Layer 9 of a small transformer language model trained on English Wikipedia (12 layers, counted from 0, width 128). Numbers have three digits each and are written without spaces.
A neuron's activation on a vector x is GELU(weights . x + bias), where the dot is the dot product.
The model reads these tokens: "195" "2" ")" " -" " Mas" "aya" " No" "z" "aki" "\n" "-" " Y" "or" "u" " no" " o" "w" "ari" " (" "195" "3" ")" " -" " Sh" "in" "ji" " K" "iz" "aki" "\n" "-" " Tok"

The vector x that enters this layer's MLP at each token. A number n stands for (n - 500) times 0.012.
0 "195": 613486433601529476449491603595651481580675356519507397652578508482432469351461485550676617453531610424495516404444439599348492400458642531380588398471493544377453472453531505432652509481498503498537496711451049491371496392413608591678634428671424539392573600591487447529524471645478601475576388428498509606598488657554422510507436418368452522501324519508520484308535578508427489314382
1 "2": 641561525752699400505598539351733476509508420464609484716677578375492448447566472673608413431490620342478403523444339587500522519419635423473610393567616680430584206691361458620517415518458432416554552527670192605564427464405447521432467466472376633397546511481442475300521575588428400463195281529650615668638515552442592412675540570399413559422383493517514410361445667752374346451201
2 ")": 554652518503626516539426506369708594470429411383542443684562397541417554426548510504577476503513659378644495545440395610434536625521554312492487423594482571394571291516475631306581588539542464435595465564551126563454393433429421382657536383524346534271504519433410540439564602766341561256390272385602627608498330596623582589672517561546448510455414570511673504484434502732416451453405
3 " -": 573516594440562610556353589425680505368391473492452435587491465526430568370524515712532576456566723424557494483506510768394451500489550477431533357508571619493736458474387514379550616504661526516511579460500161612496403451381552313513506490530375541258381414418603605436594718590391521200336429499564558494418458654504589550540612608454345538578352531528528599453389437580323481493521
4 " Mas": 363480627563491567428425467550768544700547539571665381510589489448628889442602416392604570408492553490582574454411608720341255552517492572455550382321412602465429423575342545419667508535439378569460605442445282543456360500361513320621583561474562592401420453535536511399589472436501489407441466330603635393580378412462556749535500589303440415429340537661503632387647400628442571520210
5 "aya": 319507519687563498404569496298810562695278580491732428564537497487560590374576479549588582478379522519476336469505660543510478538605577370460407560302421632498444456565335603483463541611404613390386441453285220476331477433223647412571550607576642705486364496520546551471575667409392523461459329238577716617496460589363597620691680466399407477437396473613515517449495468652456533456339
6 " No": 479538788600513442502230453493641374567477532339635470580605678456509709329610367441678619452286623473549417443506687584563244549674598549457486409307663494341596610368476529425507599538446348360526630363279427653375596433411636221520448459631457606397361404572501361477490598484547490385438353303548615420595592626480580566689658593309453499573390627651477452471695315545312530503500
7 "z": 242514426668411550599448478448792495523442517428628589584374558439494559502471499457618537499251615504417596563521551635538354585332514406404418430427474624495462478539318512538602588567424487359398539463400422628601320409154429374515651502461490740476399434612637426427403586400534475465456315364779659551367427438430525509812718600509444451528619625630532638520604345478444586545146
8 "aki": 414547537571501632473373587237761567670358460548704442621415541556419718436612426592535577470305565528504357569394625643482447631477508337460444430417494715470531466595424561539555559665421523388444669367241214573351395473287542364497550579611624872470466504513556513373451653504463352485437257284594646577373390548433567514877573575461373530498321512599504366379593421586431627466339
9 "\n": 662553495389501531630462419477641392569489528326573568438533412437535482390528644484553536327537727302478476380400730712269620606555593500321454337470480624401729430535411521504462562768700468399601495620432196590393406565256578449515403328558430605510527611434519500405389486617532480449445255382476593587491494627450566552720634665476409566590364622647530426406508311663395516263393
10 "-": 531501616457598578558513470351736522656442433391338461540500464395527371444389576627611526381505647496429557405550565611281543610576688470473470395462534552363554342550418581420590514564712543434526602631388210611539418587464495340423479433496461475503576507452676554379458639648363598207358407498608565529570397552492546540548479640386428476615324585484593659370382365519402540409499
11 " Y": 239446639492560591421518361486679692664423512447649525644654506355572639428580496395669426381374563571370616314505702417593262486592390489503386296476375574407600432505400433585647591535475470512514689496458308606437353545324458449651486548525529624289437433559674486274615528497552650407354376421475545436686427495552495637774477704394449449582181517573439635393586427567483468504452
12 "or": 223420555750535601401576345368767628743507501608344602703447533598538593518526390306517615348446459640409462393566623728389383632441551387446450374388609679371669364621556602430567614679418452394510584624478431492396300555211541414465605441433568635386477344571545484372614454445508386548463450357660582466460443499281566579585538595433586292470468584491445546430544427385507526564379
13 "u": 213484576659476630470489506350800468745413544505609438615457521384486785528445322568535641504429558557536378454539534626594367657479562475564287463473510767382463458632538426527568511593490412498588588513329328481258336363262515429472501589468495637574411439501592474355485546483524350528542292322615618595565463595377576549619432866444515413413395452623508382381544395495382531459449
14 " no": 346448639542541529533439561436649512583436514349675517530546620427516720415542369567711652454360598582635435432583625578611356474643590531539380445325579671369611441565440550469703598518294519553642684349414405547323482403362696238418539445481458615464429311577693468411429494526512390303296247245569597491667532633469487538492515670451477438501502576553432354414652300456425471463522
15 " o": 375330610582660587556738459503659593535421483443517436402461589402439744581583385516748530344328509686659432452577585565570350460605527557567406488261418754555516446494425640516614542494390554517509566387424447539480496327212660365489482403425395415355438472569694447391577392583522549401336136201566543595681406627438602591734648448335526451523448526564563388575588391505408440490359
16 "w": 335480386641476645576527450504678651519468496577498641527399539410485760540376335488702558478444591645437494483403342691682381563551579572332384416324503532454588450578409607578545569529567542287638714557397431509552443313245478287414374382421549484366518343670575520296524567524387486435549316458583510501469334561288639532912682587639468361482411560504596643486539366333423448563420
17 "ari": 327442491512619496484495450302775558558376537594587451572444488441404792490468493480523561452244678543534318456541496653567451568503616414479267539540555733488526531597391576483546501747422638529472644504322298530336398523147657422353521525424578639577327494473517583546588526686535397497595296304563594523463338516304697513899456538488476632526336479483492344414452522494389473457448
18 " (": 605549512362631577435680565457661485602478521577435460481615369505569604363632466358594357471435591543497466517551619681340351534601561581569526451495445710289644283535395534422518542680592487491610542575401263477467471576034635478446396366553382450228442483492749489489464527629436625417262326380512565596550473548542593522596553677491535619692437438515392510376389470599286534300428
19 "195": 589654361457652404773530502468604342685426567419521448812647536399432640460519438523592393179400619510336338591428344817444658491468756386459360423326585446344557147404470551538505584498519597399481568546325328549565343532379685622608522401391521562303371582603462455264609249585522608452539523562506656526653533576491469296472567675477408609643516464648416560400480497636386404353412
20 "3": 607676565609706421531671583279554493611430529484608461718797348425481403488544455578534473312456543494433354588281526612515548498453467589553441404603626639349654072619342475534423332688477368477583539494520368586602363593537601544462480496447441412410545557436598394302347459467342478543208390430707613647592585510443488417718587729438483478521425476653434508433364692831248358430166
21 ")": 504719571379660527593519459311629652569399451411492446777644421534375508491556488465507432387470722548595409654420351636555601654568615358486325403563470666338722191448435668320509552628627506514612438493450277447474418478445505251624458380417434515376437474472600515475266588699383473376364394454692517550597355418613555603729583711626329439457411587621537485411390399757308483327370
22 " -": 524519681511652521398460535300583646504343486520535543667428431506477662465453339634525574495616556621545517375595560743454443433544634504461492345527484763468751575476383517426508559596678532591516675550336317475463365535435431228426603380408396419296439435414645522341578738546514511197314430426633653489501494588402505600523529580570332388568290501541478550403522372603419518429483
23 " Sh": 260502608393543479440381392514685690634553535595680416595513526489580737461597485531584384403465436527509572371380788735491184606459575480517421347316330759568600451470390382543583559569388527422407639517311398605464369506460449232542595548498534363377348391622637491308701436641466655490408392412487642405689524570396551481597551582417409372527272566618460731408599297675441496481476
24 "in": 235474531640461539462556333358876568633451581518677586600622488514548695500546516407546533435487522636544447417504690613610374706423589472391388460284544602611460371436395456563429570801392535502357568555295288469292384543298546367476444480527493582532611463438470488414630494437647423541485351389636684576393415559332580625487496502404506349522568542497511489365459366601481537455395
25 "ji": 251509677581502566473478521283822503672253672580675533754483552497468712528621608507495539480392506595463333384409594508565440487526532385503325586383545624514618438626436456466632598741419579588445546441192317530383481459224545327556516452594510647469414563456599458377572626451396397477409257290619613483351467548478580505671459573473340341509441466592439584377454399618417624436505
26 " K": 131501604631407545474515480419599484578492631511603486609496447534690722571633483479552462507510518595388422352358541605419087647658447388549561421401513755414545492566323593578627535550477464482467721490386354650465381485345481269496489468567432557394288425552630532541636633504537511548422324269482748429479457497401500455776460473430372434559266380697529633578661345596358567439459
27 "iz": 160612484613328589586538422309732632667413535540671509527426528612482717421653489439659503517396489645400526424477646635594481529586372414538474333352595746502449465433368518427550588625427420556391736445347350542532281502378442228490462442542512601521443464592582363429676558436600469578365430193507762577424466406346551578762626597476395383565389552495556533448591404579361517438247
28 "aki": 405605465614426537529337531232681524678395584641720482560407526590419772421689491591449526525404507512489338525447572658548464624556489336468395400402512723509593365620432629441493680677445525419428661395227273547376405521268607235559523563635541811492405533502571521372524671451501375481333274248486708601390422515366549498830614634560280450486347432667498410395484390669304606484489
29 "\n": 635618557455463588646490441456577420597447538378563594386560404471573523459595642482488505293476712288539506314406682700342701607623653459363457292557466613398741380487397521515419496784642402430638398604397277621486434505245582343496392350500345576394523605462518541447447494588441446425373309362554595548543485629464562615654637693600381556568293602645484385389565343796347459293433
30 "-": 463470696510643515529560369361698676663453429515443491540423490494630482459347599674482603460568475672536498341534470581415503546619548420555464439476549568378460514615421505422453599755650524493596663655370340423401510503444432331431541323468552528434482506507797390314458567566495494192297406393595736556623349551471523547532418538545413357606335482518554542310508387431460596361434
31 " Tok": 382525611535481657387523436406716642615524624513520328605585665482494768573599481580663596423451458564444593333490692581480290352567557517519446324391402646277554383588430526578601543531397437633587674460491383614341269537281509340572540489376511592424347425589596467383650503371663536406468375385504594453595324426463462640861491623330434403548310410667453679387573246481374549543306

Each question shows the input weights of one neuron of the MLP. A number n stands for (n - 500) times 0.00088.

n352 (bias -0.081): 435399706531290698418582327500483478654584729661510544395463422343309546593456382596424471705540463437529351446535568379478543399425388484549370468672743431448433618440553780711401525555517383631605381500329208573487378548509650569639519510642484423522666487627453490465369551470542506397543500510286337463579481518421503462530584619604470567413519561553550389544438513431462274378396
It fires most on token 13 "u"

n138 (bias -0.288): 341626446493353583554363410468504558475500338585460514338347758518425472393422467401500507369731496693504710312284478562401493612660573806535358573349338289744395559507486576339560511500645482717555479419507444583577598740715380439493401619399654349511405420585344655507586681510574762515591456445479550636514572385601807631413423457545580393496478303735449369357610441561507380482282
It fires most on token 4 " Mas"

n359 (bias -0.321): 577667474439416324438412555503475418622416644577567542347465429606325566550335351480299457587371516669365657379507463418761612343452396418544603527380560727450503556357458599493459580354400497565579519372523473376360617480532563572507685651654606439454716464603445383552603697462574582644548213437339428608562308453383381603669420520578569550655376289471467319403692547503507487513411
It fires most on token 28 "aki"

n289 (bias -0.320): 520507350493355643302609669448303410305694598483412513513451326453467369476398480695574296539379661642483440467328500388366589437811557646419562446566523503564403605510399634480701480526395630582520567386520466420490616500500523497487456319533500468429422413718327622394264410650691557608315517629409368593337559516573510423525442381576573574729371473631679286441536596398697503523466
It fires most on token 0 "195"

n32 (bias -0.299): 712510726544429486409486354523430370500559549507344565444349486652490667531648277338177359513604409561598596425355427690524461633564412575566420396493493290438459578510533472414536627649529558742493316416507596398566724438466703517429531591497406414366712377557456493769483452533643603514407473639544615296452459454626503293428521483528516503685507830584626562399487504416232634486555
It fires most on token 18 " ("

n392 (bias -0.206): 362675347619520594188679608549765473497566217744514466467639383387587500569517619681588571739570346276549365271397427370558601480497461537621536438487480460477507429466397476595754540503560534410500392464579405476744441503580357530369439548415610414507605642570540541382327547552621561380461673469377654418422383252517532476464363577570403661337672657407608412570536385490517507497646
Its two highest activations, in order, are on tokens 1 "2", 10 "-"

n394 (bias -0.226): 491385515539506464407573316648510643310503494426410549657425512441389518466629494574206558509578566473615573521395711477371406348599538594580461336497338521348424668500589359488513575506532479353451312482652456673413532512428552639518601432485463500528408393667506543376515454453397454433356598385491581556500289321684532561416651554572343753267488381563600561488565472389448433488403
It fires most on token 31 " Tok"

n439 (bias -0.126): 652652576540525491591370462670561564299468403371587652599388425529663598603566439340344554528519447497422538377294351345554513417537412560478503564572648387531465494670500446513483350451690344441282476599471503658464469459239439538348756373379387645558352688637481468446428516457419561646593513419416453641513692518481400474239510487421561474413573420481509624497525350556557302305599
Its two highest activations, in order, are on tokens 19 "195", 29 "\n"

n221 (bias -0.282): 435651298424477895297487533546514581418782555667517456369681540364477342630583246517530382632401676423572332517667510506517319423483429610445661640364431523419456487490500605412546470445567396520307581378524605483363682453563557403533361483517449402636474406444744397634457490490366520532595588353398420562513743584326564453474572587406494794490630490579470476347464638603490371623456
Its two highest activations, in order, are on tokens 18 " (", 6 " No"

n104 (bias -0.389): 747279407217429514475514652618412529483456675471544472295528373486669606638556461630403500420504458648493471415478445719450555546781480394545406648454472394569361520433420504392697398427391318525450538692449530439406435547673536684560683624675543503622600486577465438386317407203540568321620536598797599472314447321404595525616475383301445656721567464349596371564430643676339626369570
It fires most on token 4 " Mas"

n279 (bias -0.311): 554594721476573476469493531623451472439504557340450681667376625504625272560524356729535546449572400614385538305525346487405540315583674417337428418465347365436360607677634539556398541582474486256387470322728699399393517426607760479399511418570539517436531496764222699552593528657471644427566440315469604476363424672566530556313667462475403397617632341390409689600292486524581546497431
On which token does it fire most, and how strongly? 19 "195", at about 0.18

n134 (bias -0.309): 371630490402526570523573620250339590568445469378626443741467609371586346432306618598520678461388602391534427483696582577281355353474580404529356415546367378767564669483490476551486549386739744638581432477411438510238500594579416543590567558443510562578471490444428439430523537490671503518412554313523579429527490529503395453605476374576580605316467328523610554298611809484604450762431
It fires most on token 5 "aya"

n251 (bias -0.259): 517640556369329558416519720446566321605393533454473532332372593411439550513516411691588497558394616529373520516576686332431544406401329406775433338594415619362542472665688362543629644693414552378414396522520581575424402471423572526351700620731477446572576549691350328477593552556483516493534598537510552475396342465403429631391646358577566540494422277378711484481560520535405717552411
It fires most on token 8 "aki"

n58 (bias -0.012): 509548517643508611494454438595613526444503322367404608475478469503345700407317325431480506553593483523541451546448480421523456406365415554420450691458475503508388571551548414584610480433665629424321709427599467394392671621421578370514431374671599447333544506612402607577700568492427578635458328558539568583589441467486465575516407446382724436565423419480611597469514435345440474469320
Its three highest activations, in order, are on tokens 16 "w", 15 " o", 0 "195"

n35 (bias -0.175): 493580413497516458573362657647587581321457497385470371368693376556691457621564594685254332576601615570589423548591497318578303606440441455509528611513256752466558608551585497565429411343225452548487593500414403529575553481510487535436529302477520550276581406431639448564436783648431422443642383562532554537455535373625608617309382439596463484398538497437320503545535609561701536363518
It fires most on token 2 ")"

n212 (bias -0.108): 470438470452555324575402497452602342462701624357273353510423348367597626460523566457734619661539578412483418497553490390556453513552491392424388443367411490465401581575391384629541313583490454455583664433617473363550497329513319210454632436575450411520576487680458500595393408374537546634276688503317516481576597491415544579315663630571585410616588500452690326604609588383444536438833
Its two highest activations, in order, are on tokens 14 " no", 6 " No"

n301 (bias -0.195): 557395511373403549580559458541575683527697246422386619367641573493420510379338384528317437356273631635349444517596453389666232525314621343442479511663650569635612480521466461659584500398378493686645534466622493566386575511486447347465666475542585544394466440404528375304369535406238574573504627479469358561307552361566447327369578601619557311466441694514629690566339831313634373486629
Its two highest activations, in order, are on tokens 16 "w", 12 "or"

n347 (bias -0.133): 550510484548481458613406387462517477278610510737269400535455368444635363582414382572709451525471727429390380519510662413520487396433410406494297345333494327263529469448532673464551420604374471449448513398523540409434638588641304465629621307526592481637604390551564629642359607522401516503640301358312429487490381688426358421425536571627559599580590454328597301542633447529487546661427
Its two highest activations, in order, are on tokens 14 " no", 16 "w"

n374 (bias -0.283): 497369375503444406497527543402565399546438665596606701572490530408600371476566608551547588622533470633607749487381335358503576510364590724301595493513647380380594346487342656731412612327443372613548283572634430450558497659686483507383449431547387510544637503493378541493576255429655334606447307212365433468456603497333516368523343543302722585444386530444446480477530455341598642673494
It fires most on token 1 "2"

n81 (bias -0.251): 500381487462640452407648545553313335531728530346536410384791481543551358415672364611575481484658446522487471423431497355389837381535438513444418503478541423509742417375535536581463487647324397449360519481424423542539497584506578487397409596526235428523719532440744736297506481435530542682564532398661513522481522475401377552438382317753556457462445490319416406388547513353555467497524
Its three highest activations, in order, are on tokens 20 "3", 29 "\n", 0 "195"

n80 (bias -0.229): 463687539271617524641663500459412430547454540417506391547536455543434552466614488491567582666390359653606433554580367317402412633583590491485506540494456491547600587599536665564484622518596600506494427441426726467395485576437439696551460661430685509656468479420351414563479536642748616357271521466283695401415518430590462625520485446613244457461633534616721454581488540596473503440506
It fires most on token 21 ")"

n120 (bias -0.151): 558367646444560538418554298306490487636438361529587595556450183163625594609441382346436478599435663465480253648471558421586487551397482557472438561622442566591510579491509494612457494472460570469487491413254484336529405538525487462639593425452481559321509478426525574513287557588464618689240401658376531448199544405554424583388519327526497455435450360491310560368500516453583529503637
It fires most on token 25 "ji"

n19 (bias -0.235): 364450341507600511650648701750376496489526441467548579433504439460611385632789453551416420411415518407530460482515404382547253547625365504623369291743426486531493541539507511635575443430702413521412486507574373551570703489704624496270631507601166574223633605383631816471404323517504529568420460412528435619529675507403297434545191557496455452468407325468579384704468619596373318439748
Its three highest activations, in order, are on tokens 20 "3", 26 " K", 1 "2"

n150 (bias -0.145): 489426379590381616395408725448538457628388370529633355545458451540353442655524632536525657424403577518747539521539381551468474599587358567761375421416452454268308635567361386589426590397623628559768230576717529373554377575479386489324378515564327290557424514781281482634517493388301593775608432449302521459599535565511652371551453525489456457371482543294553319661517595349600568546357
It fires most on token 13 "u"

n198 (bias -0.294): 473416375351410611330843547444446362592552527421517688389401290681440545599507483490615632517533540393714567426500524345517598601749587557614602449443480537451426606450602378425816444474617345480517435615521367587387523561527608373490364507466558605473654311520480479392350487690462425532390514455619540663291697471614555395352250463396490647304621493397493551610701438686662568393544
Its two highest activations, in order, are on tokens 14 " no", 29 "\n"

n219 (bias -0.241): 583503488456509452512488551447542545354641638546411593453317423360577408637393588751651575600420636580355500326308491578561543311497299637390556451467369447598503466589459539588600721445487593624448561750610553527320488566298461661584657460422546395600442635541471436614464476540380615638446410485476438587458452578533569518434347613488535613527327551485320593426541469479274551497427
It fires most on token 0 "195"

n168 (bias -0.149): 588418551558512305469430403317307492557328368643584473584604337194535462452319366642539669404442473609544527551520384504401816430427406527515423373581413671609355680430665441583349500511764791485460455412232638383440500476644402504371547155465146435460443131527542456555454410530308508521455496568373492583512419470523407682515385391686406381407399358542160645372240444388591192372695
It fires most on token 22 " -"

n85 (bias -0.329): 483466416315597476560520674539428568595414617473503661316404403582470571312447514623531459431298580617701581540538345497520427608560303748490540373617346583451416458426341721616609348552408510600449607434528486672507516280781615336507371352685507523520644466526483565601497480804590375486440551730312477604622527383641452510423521463476484524244453452404312537510457638737500456437643
Its three highest activations, in order, are on tokens 21 ")", 14 " no", 2 ")"

n404 (bias -0.319): 612363406567398634553431466524456525601513599459589379388525386592491557557457528320575516466460352549580550400623589329339358384522389627503564357509433460602409560357543437576673543454595441774598518528557532453490503801546679537572636452381563701604461466586344475375648544431382503582576522490396336434650327539370580733509735478519497275724478481451488647305512439472591550611385
Its two highest activations, in order, are on tokens 31 " Tok", 4 " Mas"

n62 (bias -0.227): 414438581491758423488543531349443369652681560554402500542390580572346539456469312509384550320469571546583444630692767387428677463402473534446567418515545420366578672491357550491610515419438388537422434524563581444408581356663472519324622487655585663462461606540683494357374394301402656415575491566643438689528605437534509566494456284413509481329648566677432572457439621469653397488535
It fires most on token 12 "or"

n92 (bias -0.071): 476664480490629490517661366559305463471352524616264520382536427449686407428397612551466453467467434626545665430490500516429594537583400781448556510636480483581355522493454585480353460477701487586531426608517127490527685446583490557370588541735520454378591456507523650249623520400545463176740449524447367490500586419507356429497469520573558316368380470474446487719241700387436419457765
Its three highest activations, in order, are on tokens 10 "-", 30 "-", 3 " -"

n323 (bias -0.282): 482541579217578497449606459460434497248489279563444685383500503392483431577476576451617234571719687537630617291343426421625401613321760353480490479524340412543569221541642469389521527417464552510559404376609404514556510538755745551493528757483528567601600452685578545555375586566521701694439562461507439351380503500473261476500587264504671510368462462645459424531393489412403555585574
It fires most on token 21 ")"

n190 (bias -0.335): 396317473370248649513303527599420524682483476531424636397413426466561549497349695370510661513520574662692466534397740692551496466356585686480320396534649426451319484669573473332546460599493541621311339596431711473414487514625332429473407490687717493593639490387533521585433690419733493379279510493430574474422584641419438551529199453602526731537483503396449647544517298604456425453433
On which token does it fire most, and how strongly? 24 "in", at about 1.6

n37 (bias -0.152): 783634460316354583560567500533658574379503346408558407601293467442407709415579396463372322549359500357634517430351469407581375420503484467506438378580464593574453487374418635463197372591511325460446600520726507570265717382712359530460500349379619513483484470608668589600454564494592389647370675500464347403510566448623625453635313503445651486470410520467483527324451651480749470337642
On which token does it fire most, and how strongly? 21 ")", at about 0.37

n420 (bias -0.239): 690324355585524424473631596678659427409726697486511672362459357598380483423309486455479413371636582356387428300465253543361404472592586620483439482456647315600597444589524552625385517473482490503552493493722564466219487427661583596198608479555335564538500669510351402338313476378465597580663483440500681580424432746524586538401342301468467542473517510585589600469480220411535403462730
On which token does it fire most, and how strongly? 0 "195", at about 1.4

n364 (bias -0.186): 664496514672440389631221447629485568636614683740609482469426323493383132449479576344594702377553507674324507450594441524290248303479531710441532664372542621700547661496556565486668387632462453588391376332580452629431538554787446329589301632676384458500695439598447522575511507342317518324361568580475354341457543576468527608545551771548493566556475478539432428567483504489417392649433
Its three highest activations, in order, are on tokens 6 " No", 3 " -", 4 " Mas"

n38 (bias -0.227): 510373449643368566396430459485551506608539691455452475614503447461563329439581481385388605509450478459516411585436545533503608468522430588389376645799457572524296606217463685631589562497483427478516518466328694497380356449478583550481686435541526472583596510410435435462556544442737382237663372409435651506510535607705352484464597724349524716491301430350551487579509614544449481774533
On which token does it fire most, and how strongly? 13 "u", at about 1.4

n310 (bias -0.202): 276553387562424324497490434354704490445514378470378553649539589446543542361451426540520473738320349497456487520561381446554421434405306596510604544487555447689403592596471400463701435445472467467382311367741434480392365326579457583493577139520446484369445667604490683493625327392480473514626420517520685606487395388768532493280361533342538348634662691510603553510419428493600671385419
Its three highest activations, in order, are on tokens 7 "z", 24 "in", 0 "195"

n116 (bias -0.321): 240471585564380581494350692487721395567527450762523308605500565281403503430761539398451572545381294426393409578689430434477500320484553256459644583413332455478480531448670549332606308354455484442401418590503470493430437424442533646360451517546563497566763340510449274490329608365637493596476562670529584475500526522445634404516407279564384540513474589529533484536487601426434638445684
It fires most on token 25 "ji"

n403 (bias -0.140): 449453627703246430596683351253618647461620398713554374640457378490622410510260554470376550713500566507510647670547401522551345653474446470374438541616562417635523672566448450577771585510556503398594317373415448640439652507338762616576493620597480461429698684546621310463474480452558450437539433514474520629376351474510586470567456321528593436306576403546360631437435599401520436414362
On which token does it fire most, and how strongly? 7 "z", at about 2.8